Layer 6 of a small transformer language model trained on English Wikipedia (12 layers, counted from 0, width 128).
A neuron's activation on a vector x is SiLU(gate . x) times (in . x), where the dot is the dot product.

Input weights of the MLP neurons that the questions are about. A number n stands for (n - 128) times 0.0028.
n77 gate: 117, 108, 157, 175, 124, 88, 217, 67, 163, 137, 105, 142, 235, 109, 161, 83, 123, 154, 148, 126, 160, 75, 117, 111, 172, 65, 147, 168, 181, 224, 171, 106, 145, 120, 149, 174, 128, 123, 49, 179, 125, 85, 240, 105, 208, 108, 132, 17, 80, 150, 138, 117, 139, 123, 119, 149, 64, 82, 133, 74, 37, 117, 202, 128, 209, 171, 121, 115, 113, 156, 159, 158, 115, 109, 182, 73, 130, 142, 127, 109, 173, 157, 130, 122, 124, 33, 192, 79, 188, 141, 132, 148, 126, 123, 122, 74, 105, 174, 159, 127, 158, 185, 88, 145, 129, 128, 119, 164, 121, 119, 158, 99, 44, 138, 134, 169, 124, 166, 186, 169, 172, 128, 107, 87, 90, 162, 145, 123
n107 gate: 171, 69, 188, 186, 166, 135, 133, 62, 120, 50, 109, 60, 177, 121, 183, 156, 43, 145, 136, 140, 139, 128, 158, 104, 134, 155, 151, 167, 108, 152, 105, 92, 142, 154, 110, 156, 163, 124, 98, 122, 107, 150, 82, 77, 152, 160, 121, 77, 124, 159, 121, 117, 159, 118, 102, 123, 182, 140, 102, 167, 127, 132, 145, 119, 164, 183, 110, 132, 209, 85, 168, 94, 65, 103, 69, 66, 86, 109, 132, 118, 98, 147, 109, 129, 173, 152, 139, 89, 191, 127, 189, 138, 132, 110, 75, 103, 117, 173, 65, 171, 176, 93, 164, 103, 200, 206, 207, 115, 155, 196, 150, 101, 101, 86, 92, 206, 44, 141, 50, 227, 154, 94, 108, 74, 83, 139, 148, 168
n178 gate: 151, 78, 149, 123, 217, 123, 175, 144, 165, 104, 140, 119, 128, 129, 100, 75, 111, 102, 154, 172, 136, 123, 110, 128, 83, 124, 126, 136, 112, 153, 121, 127, 78, 204, 153, 141, 47, 123, 180, 97, 84, 65, 201, 119, 221, 74, 188, 73, 135, 145, 92, 66, 111, 163, 141, 94, 165, 164, 211, 117, 111, 136, 136, 140, 192, 187, 149, 157, 191, 139, 94, 134, 116, 150, 157, 174, 89, 154, 74, 163, 133, 199, 114, 163, 141, 86, 99, 122, 98, 121, 139, 144, 179, 52, 146, 118, 175, 130, 54, 177, 145, 117, 207, 96, 102, 74, 179, 207, 152, 163, 157, 47, 121, 86, 120, 187, 97, 147, 115, 132, 71, 136, 95, 87, 153, 174, 203, 152
n336 gate: 109, 110, 109, 185, 141, 137, 216, 140, 129, 64, 72, 182, 113, 171, 119, 161, 101, 139, 119, 126, 203, 86, 132, 104, 198, 133, 139, 106, 148, 81, 123, 106, 86, 139, 154, 92, 157, 154, 111, 183, 152, 113, 117, 165, 163, 103, 156, 127, 100, 37, 198, 127, 163, 150, 192, 147, 148, 125, 142, 81, 199, 154, 116, 94, 147, 182, 139, 192, 153, 147, 89, 117, 114, 109, 83, 118, 119, 99, 123, 142, 138, 93, 202, 211, 146, 161, 145, 146, 126, 123, 110, 106, 130, 140, 93, 153, 92, 136, 127, 52, 130, 95, 38, 182, 107, 147, 136, 142, 173, 195, 214, 194, 135, 150, 139, 160, 142, 105, 62, 101, 110, 96, 101, 111, 164, 126, 91, 171
n383 gate: 151, 64, 120, 118, 186, 99, 162, 127, 104, 161, 168, 167, 149, 134, 105, 163, 142, 113, 101, 145, 134, 140, 159, 143, 82, 93, 108, 129, 117, 123, 160, 176, 107, 145, 99, 107, 140, 136, 125, 77, 154, 143, 87, 134, 115, 61, 30, 115, 135, 164, 86, 93, 153, 129, 151, 72, 94, 139, 227, 171, 146, 121, 156, 134, 141, 151, 172, 143, 118, 83, 131, 132, 119, 140, 131, 113, 103, 171, 137, 79, 131, 43, 148, 211, 110, 110, 78, 135, 182, 98, 135, 94, 146, 203, 123, 153, 158, 109, 184, 116, 145, 95, 158, 114, 120, 96, 153, 117, 102, 125, 115, 111, 75, 207, 69, 165, 178, 25, 168, 128, 116, 68, 63, 124, 130, 160, 152, 185
n480 gate: 65, 106, 136, 81, 116, 61, 156, 146, 111, 145, 175, 140, 139, 83, 129, 159, 99, 87, 151, 104, 72, 152, 172, 118, 115, 136, 126, 141, 161, 127, 116, 89, 100, 146, 128, 102, 148, 71, 92, 115, 150, 153, 114, 76, 154, 184, 199, 98, 141, 164, 88, 89, 149, 201, 134, 147, 86, 124, 133, 152, 240, 168, 102, 103, 113, 149, 173, 171, 124, 181, 71, 159, 186, 132, 109, 121, 155, 129, 51, 217, 159, 139, 131, 155, 73, 98, 175, 113, 162, 60, 132, 171, 101, 177, 173, 185, 111, 156, 67, 170, 155, 63, 101, 156, 133, 125, 141, 102, 169, 182, 117, 93, 118, 146, 219, 107, 117, 150, 163, 176, 91, 79, 40, 110, 88, 163, 192, 110
n77 in: 182, 143, 110, 119, 145, 138, 131, 164, 154, 51, 104, 139, 98, 135, 85, 138, 177, 99, 129, 209, 162, 113, 111, 116, 111, 138, 84, 144, 43, 136, 145, 131, 74, 134, 148, 92, 221, 103, 122, 172, 104, 166, 159, 153, 131, 160, 159, 169, 115, 108, 149, 167, 168, 184, 100, 165, 158, 125, 168, 146, 121, 121, 191, 59, 179, 176, 249, 130, 61, 156, 207, 145, 120, 22, 97, 129, 161, 131, 151, 177, 145, 159, 110, 163, 134, 135, 137, 177, 122, 59, 105, 141, 143, 154, 213, 103, 114, 178, 126, 110, 103, 130, 108, 85, 128, 73, 65, 175, 126, 103, 118, 82, 134, 81, 148, 137, 129, 144, 133, 122, 114, 103, 114, 165, 67, 146, 151, 62
n107 in: 132, 146, 146, 139, 62, 89, 170, 129, 96, 153, 153, 39, 109, 164, 134, 181, 140, 107, 162, 222, 117, 130, 133, 169, 137, 105, 136, 227, 123, 126, 161, 147, 177, 195, 132, 166, 173, 140, 81, 99, 106, 94, 134, 147, 129, 96, 164, 179, 134, 151, 69, 139, 158, 113, 99, 135, 139, 58, 170, 167, 163, 134, 136, 127, 205, 173, 123, 124, 101, 146, 150, 174, 124, 43, 88, 169, 117, 122, 165, 212, 153, 88, 81, 96, 140, 169, 145, 150, 85, 135, 76, 197, 127, 103, 152, 117, 139, 126, 52, 171, 97, 168, 195, 187, 123, 89, 143, 140, 66, 116, 127, 166, 156, 81, 209, 89, 90, 123, 68, 122, 126, 197, 113, 139, 129, 76, 248, 137
n178 in: 128, 143, 131, 137, 102, 151, 155, 132, 199, 174, 145, 127, 188, 90, 128, 112, 162, 105, 122, 97, 142, 189, 41, 148, 148, 97, 116, 98, 149, 117, 156, 76, 105, 130, 153, 126, 117, 121, 69, 208, 94, 146, 148, 108, 130, 167, 199, 36, 99, 202, 139, 155, 193, 116, 122, 101, 189, 146, 148, 156, 164, 171, 106, 177, 190, 133, 119, 180, 99, 155, 170, 177, 201, 122, 111, 212, 216, 146, 100, 181, 151, 176, 176, 95, 100, 100, 132, 122, 137, 46, 133, 101, 61, 121, 127, 115, 136, 163, 134, 217, 188, 111, 157, 60, 195, 122, 96, 103, 66, 50, 126, 116, 111, 137, 109, 120, 166, 198, 152, 151, 64, 81, 137, 117, 128, 142, 166, 94
n336 in: 88, 162, 104, 116, 116, 145, 105, 125, 195, 162, 152, 145, 111, 156, 81, 119, 100, 69, 134, 126, 109, 151, 163, 74, 169, 159, 178, 126, 198, 110, 146, 156, 130, 138, 104, 180, 123, 90, 84, 150, 130, 109, 90, 140, 148, 131, 124, 98, 147, 96, 113, 190, 134, 99, 87, 92, 117, 169, 146, 104, 57, 118, 73, 102, 150, 194, 131, 118, 139, 82, 112, 147, 171, 157, 109, 176, 114, 159, 85, 198, 77, 130, 111, 115, 166, 159, 137, 112, 161, 152, 94, 139, 173, 152, 150, 134, 94, 151, 125, 133, 181, 143, 176, 127, 120, 69, 101, 148, 126, 111, 78, 91, 120, 161, 176, 177, 167, 188, 123, 160, 133, 118, 158, 128, 154, 144, 165, 92
n383 in: 149, 87, 168, 63, 79, 107, 138, 107, 122, 120, 140, 67, 170, 125, 130, 147, 83, 139, 104, 109, 38, 114, 168, 117, 114, 110, 141, 169, 121, 166, 140, 146, 133, 126, 129, 149, 126, 144, 149, 74, 109, 166, 78, 160, 110, 94, 66, 129, 132, 148, 172, 109, 135, 100, 126, 116, 177, 203, 140, 232, 126, 167, 166, 206, 109, 138, 127, 96, 145, 117, 76, 107, 73, 138, 71, 77, 200, 186, 137, 122, 130, 146, 132, 142, 96, 129, 148, 105, 153, 128, 108, 70, 76, 126, 117, 68, 130, 56, 158, 124, 158, 112, 146, 79, 74, 67, 89, 125, 65, 156, 112, 174, 125, 193, 74, 126, 163, 130, 135, 190, 170, 135, 78, 91, 59, 143, 81, 167
n480 in: 95, 120, 100, 136, 143, 153, 115, 173, 141, 171, 156, 113, 113, 168, 66, 116, 140, 134, 117, 47, 85, 108, 91, 167, 136, 102, 145, 90, 42, 145, 68, 73, 110, 75, 99, 65, 133, 211, 14, 151, 128, 102, 154, 96, 144, 134, 123, 128, 145, 107, 140, 137, 143, 122, 114, 84, 110, 75, 150, 76, 135, 146, 156, 161, 41, 54, 157, 150, 165, 113, 88, 181, 118, 130, 101, 146, 133, 164, 165, 93, 146, 61, 173, 104, 145, 101, 129, 128, 175, 106, 142, 174, 86, 101, 140, 148, 162, 166, 70, 146, 185, 176, 37, 93, 198, 111, 93, 84, 141, 74, 73, 151, 192, 75, 126, 129, 128, 80, 97, 130, 122, 135, 107, 130, 210, 164, 92, 173

Each question shows a token from some text and the vector x that enters the MLP there. A number n stands for (n - 128) times 0.049.

"s": 150, 190, 127, 129, 102, 119, 125, 140, 137, 124, 120, 182, 138, 173, 95, 109, 116, 113, 119, 139, 139, 123, 131, 145, 147, 103, 110, 107, 143, 128, 116, 102, 148, 147, 144, 172, 140, 131, 144, 122, 124, 140, 132, 134, 144, 106, 131, 128, 130, 131, 141, 143, 154, 158, 108, 162, 123, 141, 91, 119, 90, 182, 107, 131, 166, 158, 138, 138, 158, 132, 180, 149, 127, 151, 134, 103, 134, 151, 165, 174, 109, 125, 135, 84, 84, 149, 146, 136, 94, 127, 146, 157, 98, 97, 97, 86, 88, 125, 125, 130, 103, 174, 155, 95, 133, 100, 140, 120, 117, 145, 148, 84, 157, 127, 192, 167, 161, 134, 122, 137, 106, 108, 148, 104, 131, 129, 129, 113
The three highest activations, in order: n77, n178, n480

" b": 129, 179, 116, 134, 108, 139, 156, 120, 144, 111, 91, 100, 136, 171, 140, 127, 120, 113, 126, 175, 106, 148, 155, 157, 129, 158, 161, 105, 126, 100, 141, 150, 174, 84, 111, 135, 154, 137, 98, 133, 120, 235, 119, 169, 106, 152, 122, 117, 150, 129, 105, 160, 140, 111, 130, 109, 177, 115, 140, 103, 115, 125, 140, 189, 131, 75, 113, 146, 119, 94, 128, 131, 141, 132, 97, 158, 83, 140, 109, 135, 186, 121, 117, 128, 126, 111, 120, 132, 103, 125, 99, 115, 114, 140, 100, 156, 82, 109, 137, 124, 123, 139, 105, 119, 128, 141, 117, 113, 107, 140, 94, 151, 142, 133, 140, 130, 137, 134, 136, 149, 120, 130, 116, 78, 114, 110, 135, 89
The neuron with the highest activation: n77

" f": 92, 170, 113, 119, 115, 116, 163, 106, 145, 111, 146, 129, 122, 129, 77, 107, 97, 99, 180, 180, 158, 147, 155, 178, 137, 146, 149, 131, 126, 119, 121, 143, 167, 162, 122, 125, 119, 149, 167, 157, 101, 166, 139, 170, 114, 148, 125, 127, 178, 102, 117, 179, 154, 113, 163, 114, 140, 149, 139, 165, 122, 120, 108, 148, 78, 108, 115, 158, 177, 104, 129, 132, 109, 120, 110, 148, 90, 109, 96, 94, 117, 149, 115, 134, 73, 91, 114, 103, 133, 107, 127, 144, 121, 114, 164, 90, 109, 143, 140, 120, 111, 130, 120, 130, 110, 180, 158, 138, 104, 90, 120, 163, 147, 121, 96, 125, 104, 130, 146, 150, 145, 98, 133, 101, 113, 135, 134, 84
The three highest activations, in order: n480, n77, n178

"re": 124, 176, 136, 132, 135, 160, 136, 135, 128, 141, 143, 161, 140, 165, 123, 113, 136, 118, 104, 124, 144, 129, 123, 124, 138, 131, 112, 135, 102, 141, 132, 109, 115, 157, 128, 154, 85, 135, 111, 160, 193, 147, 141, 107, 107, 173, 131, 126, 123, 160, 91, 130, 140, 151, 152, 115, 110, 104, 123, 131, 132, 174, 219, 137, 79, 103, 156, 122, 122, 109, 122, 100, 139, 125, 140, 87, 135, 131, 110, 141, 129, 146, 165, 167, 107, 119, 128, 178, 129, 139, 109, 144, 165, 130, 129, 91, 81, 124, 122, 151, 131, 166, 153, 85, 158, 105, 197, 189, 134, 72, 60, 117, 148, 141, 145, 135, 108, 128, 87, 118, 177, 162, 173, 133, 113, 122, 126, 127
The neuron with the highest activation: n77

" ch": 152, 159, 152, 124, 100, 138, 141, 108, 173, 130, 121, 82, 152, 121, 103, 169, 129, 133, 102, 172, 107, 149, 134, 150, 122, 114, 116, 117, 103, 128, 151, 140, 199, 151, 139, 143, 150, 107, 113, 113, 115, 165, 128, 155, 142, 164, 152, 109, 151, 109, 117, 179, 155, 125, 124, 113, 102, 114, 72, 116, 130, 96, 169, 122, 95, 92, 99, 153, 126, 100, 94, 109, 160, 151, 128, 76, 103, 122, 63, 126, 137, 134, 121, 165, 146, 117, 142, 110, 142, 148, 139, 159, 132, 115, 147, 113, 136, 102, 72, 122, 137, 100, 104, 102, 123, 158, 128, 127, 72, 126, 86, 160, 160, 127, 73, 105, 98, 162, 137, 114, 161, 159, 115, 86, 99, 116, 141, 62
The neuron with the highest activation: n107

"1": 118, 121, 62, 87, 143, 138, 147, 154, 118, 161, 121, 137, 159, 132, 103, 87, 148, 108, 157, 131, 147, 151, 75, 144, 100, 148, 135, 93, 101, 149, 122, 142, 104, 156, 145, 134, 97, 88, 126, 165, 132, 135, 145, 135, 174, 123, 124, 143, 163, 139, 89, 127, 100, 57, 120, 143, 145, 133, 98, 69, 113, 175, 141, 171, 131, 146, 132, 137, 154, 115, 155, 138, 108, 168, 120, 149, 112, 126, 152, 114, 155, 148, 120, 118, 142, 163, 118, 134, 142, 136, 114, 168, 121, 149, 136, 135, 120, 112, 105, 140, 119, 147, 100, 127, 121, 110, 103, 135, 150, 88, 95, 116, 175, 175, 125, 137, 145, 125, 116, 119, 153, 127, 106, 121, 148, 160, 125, 132
The neuron with the highest activation: n178

"S": 137, 181, 79, 116, 102, 120, 110, 134, 111, 112, 138, 87, 114, 164, 139, 165, 119, 87, 117, 146, 116, 117, 114, 172, 121, 102, 173, 120, 111, 125, 74, 121, 136, 141, 148, 139, 144, 64, 126, 120, 79, 179, 110, 157, 127, 151, 128, 127, 149, 118, 76, 170, 142, 113, 108, 116, 139, 92, 99, 128, 106, 146, 132, 84, 138, 143, 122, 149, 145, 166, 140, 106, 138, 158, 99, 140, 133, 179, 138, 104, 86, 134, 114, 83, 107, 119, 105, 152, 117, 87, 104, 115, 94, 103, 135, 130, 140, 141, 112, 158, 143, 119, 152, 118, 128, 140, 131, 122, 101, 123, 150, 94, 139, 121, 137, 102, 121, 115, 134, 135, 115, 182, 161, 124, 142, 92, 119, 113
Which two neurons fire most, strongest first? n107, n383

" review": 137, 174, 147, 120, 76, 127, 138, 163, 156, 134, 92, 108, 129, 163, 137, 164, 144, 135, 69, 166, 117, 171, 127, 117, 125, 132, 121, 116, 139, 121, 104, 130, 166, 160, 130, 148, 134, 113, 119, 125, 100, 172, 146, 108, 77, 120, 123, 111, 92, 119, 148, 71, 160, 124, 176, 133, 81, 122, 109, 110, 132, 137, 137, 171, 107, 114, 104, 83, 105, 49, 122, 133, 98, 131, 178, 91, 122, 128, 103, 110, 131, 163, 124, 111, 110, 124, 103, 116, 93, 102, 113, 133, 108, 136, 111, 119, 142, 115, 148, 154, 153, 159, 123, 136, 137, 135, 120, 148, 129, 91, 138, 109, 166, 101, 153, 119, 118, 55, 132, 181, 151, 100, 114, 123, 147, 139, 86, 101
The three highest activations, in order: n336, n107, n178

"C": 85, 158, 100, 151, 108, 106, 125, 105, 163, 141, 158, 90, 96, 141, 92, 143, 126, 109, 115, 131, 144, 163, 146, 161, 153, 114, 98, 153, 110, 130, 118, 140, 140, 176, 157, 107, 95, 114, 115, 112, 115, 117, 184, 129, 160, 143, 110, 107, 149, 122, 51, 101, 131, 112, 148, 134, 119, 109, 134, 95, 152, 155, 152, 103, 181, 98, 85, 109, 168, 132, 184, 149, 99, 163, 119, 129, 100, 121, 178, 118, 134, 120, 82, 110, 153, 156, 93, 133, 140, 160, 121, 126, 124, 113, 138, 121, 103, 105, 79, 89, 111, 120, 119, 125, 157, 139, 107, 131, 143, 112, 140, 150, 156, 121, 97, 109, 102, 131, 115, 173, 90, 152, 191, 123, 87, 102, 125, 119
The neuron with the highest activation: n107

"ental": 164, 195, 118, 132, 110, 131, 118, 126, 165, 128, 103, 118, 146, 82, 121, 106, 181, 146, 81, 92, 86, 111, 122, 134, 140, 108, 86, 130, 106, 128, 112, 136, 145, 118, 100, 141, 165, 136, 137, 171, 104, 121, 160, 93, 136, 87, 95, 85, 116, 163, 94, 138, 147, 102, 143, 143, 131, 119, 107, 124, 138, 122, 111, 190, 112, 120, 152, 170, 136, 123, 133, 134, 90, 144, 135, 132, 120, 119, 137, 169, 121, 127, 99, 142, 136, 151, 150, 137, 106, 145, 134, 143, 146, 83, 128, 80, 133, 103, 149, 103, 147, 169, 126, 143, 103, 132, 134, 125, 165, 110, 132, 177, 141, 123, 111, 103, 145, 135, 104, 89, 143, 166, 133, 158, 126, 110, 121, 116
The neuron with the highest activation: n336

" un": 70, 188, 133, 100, 113, 119, 146, 118, 125, 124, 117, 145, 114, 166, 135, 147, 130, 189, 161, 173, 136, 140, 139, 162, 138, 142, 163, 101, 93, 141, 115, 159, 122, 167, 151, 128, 142, 96, 145, 142, 79, 131, 111, 171, 103, 93, 136, 136, 104, 120, 136, 136, 117, 112, 138, 127, 150, 104, 137, 152, 121, 114, 156, 143, 58, 98, 168, 137, 133, 147, 118, 116, 147, 137, 139, 169, 129, 163, 139, 95, 137, 132, 147, 80, 125, 101, 138, 89, 126, 97, 148, 139, 111, 98, 131, 171, 124, 112, 127, 130, 126, 116, 133, 131, 90, 127, 182, 110, 132, 79, 125, 155, 144, 175, 154, 115, 101, 147, 153, 91, 174, 128, 184, 141, 122, 93, 126, 123
The neuron with the highest activation: n336

")": 114, 188, 126, 128, 138, 126, 114, 161, 90, 137, 135, 111, 129, 141, 93, 130, 133, 113, 167, 108, 149, 146, 94, 136, 130, 130, 102, 115, 144, 112, 143, 128, 80, 144, 106, 131, 147, 117, 142, 130, 106, 159, 120, 114, 136, 108, 179, 132, 148, 111, 117, 121, 132, 127, 136, 187, 154, 111, 156, 86, 127, 132, 142, 117, 135, 103, 109, 112, 103, 126, 96, 177, 149, 134, 119, 148, 105, 124, 91, 143, 115, 122, 140, 93, 150, 108, 145, 157, 146, 124, 182, 111, 150, 130, 130, 110, 155, 118, 151, 134, 149, 150, 116, 144, 150, 143, 164, 116, 174, 111, 107, 108, 135, 101, 154, 118, 194, 123, 131, 132, 111, 107, 144, 170, 139, 111, 116, 106
Which neuron fires most, and how strongly? n480, at about 1.6

"view": 146, 166, 138, 108, 131, 150, 140, 172, 156, 146, 119, 134, 100, 119, 83, 150, 148, 109, 75, 140, 136, 181, 127, 133, 126, 127, 113, 94, 137, 117, 116, 143, 109, 137, 138, 132, 124, 101, 101, 102, 66, 129, 147, 109, 91, 77, 82, 137, 106, 122, 124, 46, 163, 139, 176, 116, 124, 165, 68, 151, 145, 126, 174, 187, 117, 138, 118, 105, 136, 101, 117, 174, 90, 108, 166, 106, 111, 118, 100, 107, 125, 132, 143, 114, 111, 129, 83, 131, 83, 116, 107, 140, 112, 143, 113, 122, 122, 119, 160, 135, 107, 161, 158, 171, 115, 112, 103, 122, 172, 111, 116, 128, 145, 98, 135, 133, 147, 82, 128, 190, 104, 131, 143, 129, 163, 149, 115, 113
Which neuron fires most, and how strongly? n383, at about 1.7

"onom": 104, 131, 157, 166, 97, 154, 121, 104, 116, 154, 124, 122, 128, 151, 95, 110, 79, 146, 115, 132, 149, 87, 148, 129, 125, 122, 175, 123, 138, 145, 110, 114, 133, 123, 152, 147, 135, 86, 183, 151, 137, 192, 129, 142, 101, 94, 96, 118, 88, 117, 114, 162, 165, 153, 138, 124, 61, 110, 157, 138, 130, 162, 156, 106, 76, 130, 108, 183, 165, 102, 149, 129, 124, 132, 128, 110, 114, 124, 111, 149, 133, 105, 142, 107, 147, 124, 137, 145, 98, 123, 87, 86, 118, 83, 123, 87, 180, 136, 128, 149, 106, 146, 105, 119, 104, 87, 177, 127, 108, 132, 40, 115, 165, 117, 109, 124, 159, 151, 131, 80, 169, 113, 139, 133, 97, 135, 119, 137
The three highest activations, in order: n178, n383, n107

"\n": 157, 169, 86, 101, 140, 114, 96, 127, 124, 132, 103, 131, 143, 172, 119, 137, 108, 138, 134, 128, 132, 135, 139, 110, 63, 133, 121, 131, 127, 100, 105, 136, 137, 139, 104, 139, 95, 154, 129, 160, 80, 132, 152, 118, 138, 118, 114, 164, 140, 111, 137, 129, 125, 148, 113, 100, 128, 127, 121, 128, 134, 114, 113, 97, 121, 158, 117, 116, 138, 141, 152, 96, 135, 133, 100, 126, 99, 135, 114, 133, 168, 147, 145, 108, 146, 140, 122, 116, 133, 115, 145, 106, 141, 115, 84, 100, 135, 120, 81, 110, 143, 192, 162, 118, 150, 127, 167, 99, 144, 126, 126, 137, 127, 114, 126, 124, 168, 148, 124, 157, 136, 133, 150, 123, 115, 116, 148, 112
Which two neurons fire most, strongest first? n107, n383

"ian": 150, 161, 124, 80, 130, 128, 126, 115, 132, 131, 87, 108, 153, 146, 147, 115, 87, 119, 145, 144, 103, 165, 115, 189, 145, 110, 113, 143, 125, 154, 111, 91, 141, 151, 131, 128, 70, 174, 167, 77, 109, 120, 148, 119, 98, 127, 135, 158, 147, 156, 111, 132, 156, 165, 70, 121, 100, 167, 89, 124, 137, 98, 91, 175, 92, 113, 156, 97, 141, 99, 116, 136, 143, 123, 142, 135, 137, 87, 163, 170, 144, 137, 138, 138, 162, 130, 148, 115, 139, 147, 136, 112, 141, 131, 108, 117, 165, 104, 115, 145, 138, 139, 127, 154, 78, 134, 95, 117, 134, 182, 131, 128, 92, 118, 138, 113, 167, 166, 133, 124, 176, 183, 122, 158, 118, 143, 105, 106
The neuron with the highest activation: n77

" does": 90, 168, 132, 137, 122, 100, 167, 135, 89, 107, 75, 144, 166, 141, 99, 117, 160, 161, 118, 133, 90, 159, 134, 128, 107, 82, 103, 118, 140, 146, 150, 132, 123, 149, 130, 137, 150, 95, 125, 92, 101, 143, 116, 156, 78, 121, 150, 121, 97, 93, 114, 108, 148, 123, 129, 140, 152, 109, 132, 126, 85, 172, 83, 119, 81, 93, 139, 114, 147, 158, 148, 129, 144, 105, 172, 127, 115, 137, 167, 126, 135, 122, 134, 111, 110, 114, 154, 111, 113, 161, 109, 133, 124, 217, 149, 142, 124, 119, 136, 114, 143, 138, 136, 78, 142, 149, 174, 97, 79, 132, 82, 120, 111, 170, 132, 103, 97, 92, 106, 187, 121, 141, 133, 148, 154, 130, 146, 96
The neuron with the highest activation: n383

"m": 127, 167, 153, 130, 88, 122, 140, 170, 125, 148, 138, 133, 159, 132, 131, 132, 159, 139, 113, 82, 88, 166, 155, 131, 108, 135, 136, 165, 94, 123, 102, 122, 102, 138, 149, 161, 156, 177, 134, 130, 41, 171, 164, 138, 148, 128, 142, 111, 138, 142, 105, 148, 133, 106, 104, 109, 173, 125, 111, 150, 161, 112, 90, 93, 59, 160, 113, 150, 164, 116, 148, 117, 133, 78, 128, 113, 122, 121, 114, 104, 156, 132, 137, 96, 138, 160, 54, 120, 99, 110, 116, 137, 125, 157, 148, 123, 134, 131, 102, 110, 112, 103, 123, 102, 141, 91, 166, 70, 142, 141, 88, 122, 144, 106, 127, 163, 112, 129, 112, 109, 127, 159, 137, 119, 108, 159, 79, 155
The three highest activations, in order: n107, n480, n336

"ag": 91, 167, 115, 123, 123, 145, 139, 140, 131, 148, 140, 115, 136, 114, 138, 163, 95, 128, 144, 86, 54, 112, 155, 208, 133, 152, 145, 125, 105, 124, 108, 86, 89, 161, 79, 121, 141, 157, 149, 159, 68, 140, 107, 114, 147, 100, 151, 133, 165, 116, 150, 113, 142, 107, 127, 125, 106, 191, 85, 128, 143, 118, 138, 147, 66, 131, 124, 132, 92, 68, 150, 130, 123, 137, 139, 135, 157, 102, 127, 107, 157, 115, 104, 139, 116, 141, 136, 81, 121, 137, 106, 114, 91, 185, 121, 94, 133, 145, 118, 110, 101, 132, 145, 98, 134, 149, 116, 115, 141, 149, 103, 127, 94, 124, 151, 152, 128, 155, 124, 160, 158, 143, 102, 139, 85, 141, 156, 129
The neuron with the highest activation: n480

"ter": 112, 145, 125, 157, 139, 145, 134, 143, 133, 103, 147, 134, 137, 161, 106, 84, 112, 132, 79, 154, 118, 114, 133, 154, 139, 93, 181, 135, 126, 112, 139, 108, 156, 202, 140, 134, 125, 135, 137, 100, 175, 147, 144, 120, 133, 113, 172, 112, 111, 112, 131, 86, 191, 124, 136, 118, 136, 133, 128, 141, 94, 78, 129, 132, 134, 101, 150, 90, 126, 88, 102, 115, 102, 130, 146, 74, 123, 148, 164, 187, 133, 105, 137, 152, 145, 107, 99, 152, 113, 129, 101, 139, 149, 144, 165, 95, 87, 141, 87, 131, 128, 133, 182, 157, 80, 133, 86, 162, 90, 77, 73, 103, 138, 92, 117, 125, 143, 159, 104, 81, 182, 196, 148, 141, 78, 128, 124, 118
The neuron with the highest activation: n77

"ody": 119, 176, 143, 104, 113, 179, 153, 144, 107, 119, 106, 140, 139, 146, 119, 132, 126, 99, 105, 128, 156, 84, 155, 142, 129, 74, 202, 129, 132, 129, 138, 158, 161, 150, 102, 125, 136, 144, 185, 191, 130, 117, 134, 95, 147, 157, 122, 127, 154, 143, 156, 109, 118, 140, 102, 106, 58, 164, 126, 112, 117, 120, 125, 182, 93, 132, 128, 100, 144, 100, 82, 149, 100, 113, 112, 106, 125, 118, 75, 106, 125, 138, 134, 118, 109, 115, 138, 113, 140, 137, 91, 147, 172, 161, 136, 123, 99, 140, 125, 129, 141, 128, 66, 105, 155, 132, 127, 158, 145, 122, 62, 86, 151, 135, 151, 153, 122, 106, 150, 97, 127, 148, 110, 159, 146, 105, 157, 130
The neuron with the highest activation: n480

"ing": 175, 187, 127, 107, 113, 152, 151, 122, 141, 128, 156, 170, 179, 131, 153, 114, 137, 140, 82, 150, 108, 133, 147, 79, 140, 132, 154, 122, 150, 116, 128, 130, 174, 153, 110, 139, 113, 120, 189, 126, 112, 114, 125, 139, 154, 72, 146, 141, 126, 127, 113, 144, 107, 123, 125, 138, 114, 119, 102, 127, 108, 171, 81, 174, 97, 128, 112, 114, 151, 116, 117, 163, 134, 165, 125, 122, 155, 96, 126, 122, 105, 135, 84, 129, 119, 145, 151, 144, 118, 139, 83, 149, 95, 176, 161, 122, 145, 163, 158, 111, 134, 176, 134, 152, 170, 147, 117, 124, 109, 129, 131, 130, 177, 117, 159, 120, 84, 131, 143, 127, 85, 128, 159, 132, 106, 135, 117, 111
The neuron with the highest activation: n480

"6": 118, 158, 78, 127, 143, 168, 158, 181, 108, 134, 94, 94, 121, 139, 165, 113, 166, 127, 133, 139, 183, 124, 62, 147, 112, 118, 163, 96, 159, 130, 154, 102, 193, 135, 152, 144, 116, 145, 167, 163, 124, 113, 152, 123, 137, 83, 142, 114, 142, 101, 113, 153, 117, 92, 115, 122, 116, 119, 141, 162, 104, 155, 139, 92, 140, 131, 141, 118, 172, 112, 123, 99, 153, 166, 112, 127, 135, 134, 123, 147, 123, 111, 132, 154, 149, 123, 130, 122, 100, 160, 115, 153, 132, 168, 165, 166, 162, 122, 145, 127, 89, 164, 147, 120, 125, 117, 120, 142, 154, 105, 137, 146, 135, 139, 164, 126, 141, 157, 124, 129, 117, 159, 119, 111, 142, 160, 102, 116
Which neuron fires most, and how strongly? n336, at about 0.96

" from": 133, 220, 143, 96, 101, 138, 125, 133, 112, 120, 105, 146, 111, 113, 107, 156, 117, 155, 54, 153, 129, 130, 125, 90, 113, 127, 141, 131, 138, 131, 168, 99, 140, 137, 166, 139, 124, 144, 109, 144, 117, 123, 172, 153, 148, 131, 137, 124, 152, 115, 146, 197, 121, 127, 129, 126, 133, 100, 126, 114, 139, 104, 128, 143, 112, 141, 123, 177, 158, 138, 157, 142, 118, 125, 104, 126, 108, 118, 158, 139, 120, 102, 125, 112, 134, 115, 127, 120, 147, 154, 148, 122, 135, 118, 174, 129, 109, 150, 113, 112, 132, 126, 131, 135, 88, 137, 147, 134, 104, 126, 133, 111, 116, 129, 145, 147, 114, 143, 118, 102, 138, 126, 133, 150, 144, 152, 120, 106
The neuron with the highest activation: n336

",": 131, 241, 113, 139, 116, 141, 152, 115, 128, 140, 133, 120, 144, 118, 125, 135, 103, 129, 73, 119, 127, 156, 146, 140, 101, 137, 143, 129, 134, 132, 146, 114, 127, 126, 137, 136, 121, 137, 124, 143, 140, 131, 164, 143, 124, 157, 138, 132, 140, 133, 134, 127, 115, 100, 135, 149, 154, 88, 149, 126, 128, 113, 140, 106, 119, 135, 117, 113, 127, 119, 136, 129, 118, 116, 146, 133, 141, 119, 96, 142, 138, 127, 119, 103, 128, 100, 150, 128, 141, 102, 116, 150, 137, 132, 108, 135, 120, 133, 128, 147, 140, 148, 139, 146, 129, 142, 113, 147, 148, 103, 134, 136, 130, 133, 138, 137, 135, 152, 145, 145, 155, 104, 141, 119, 146, 128, 132, 131
The neuron with the highest activation: n383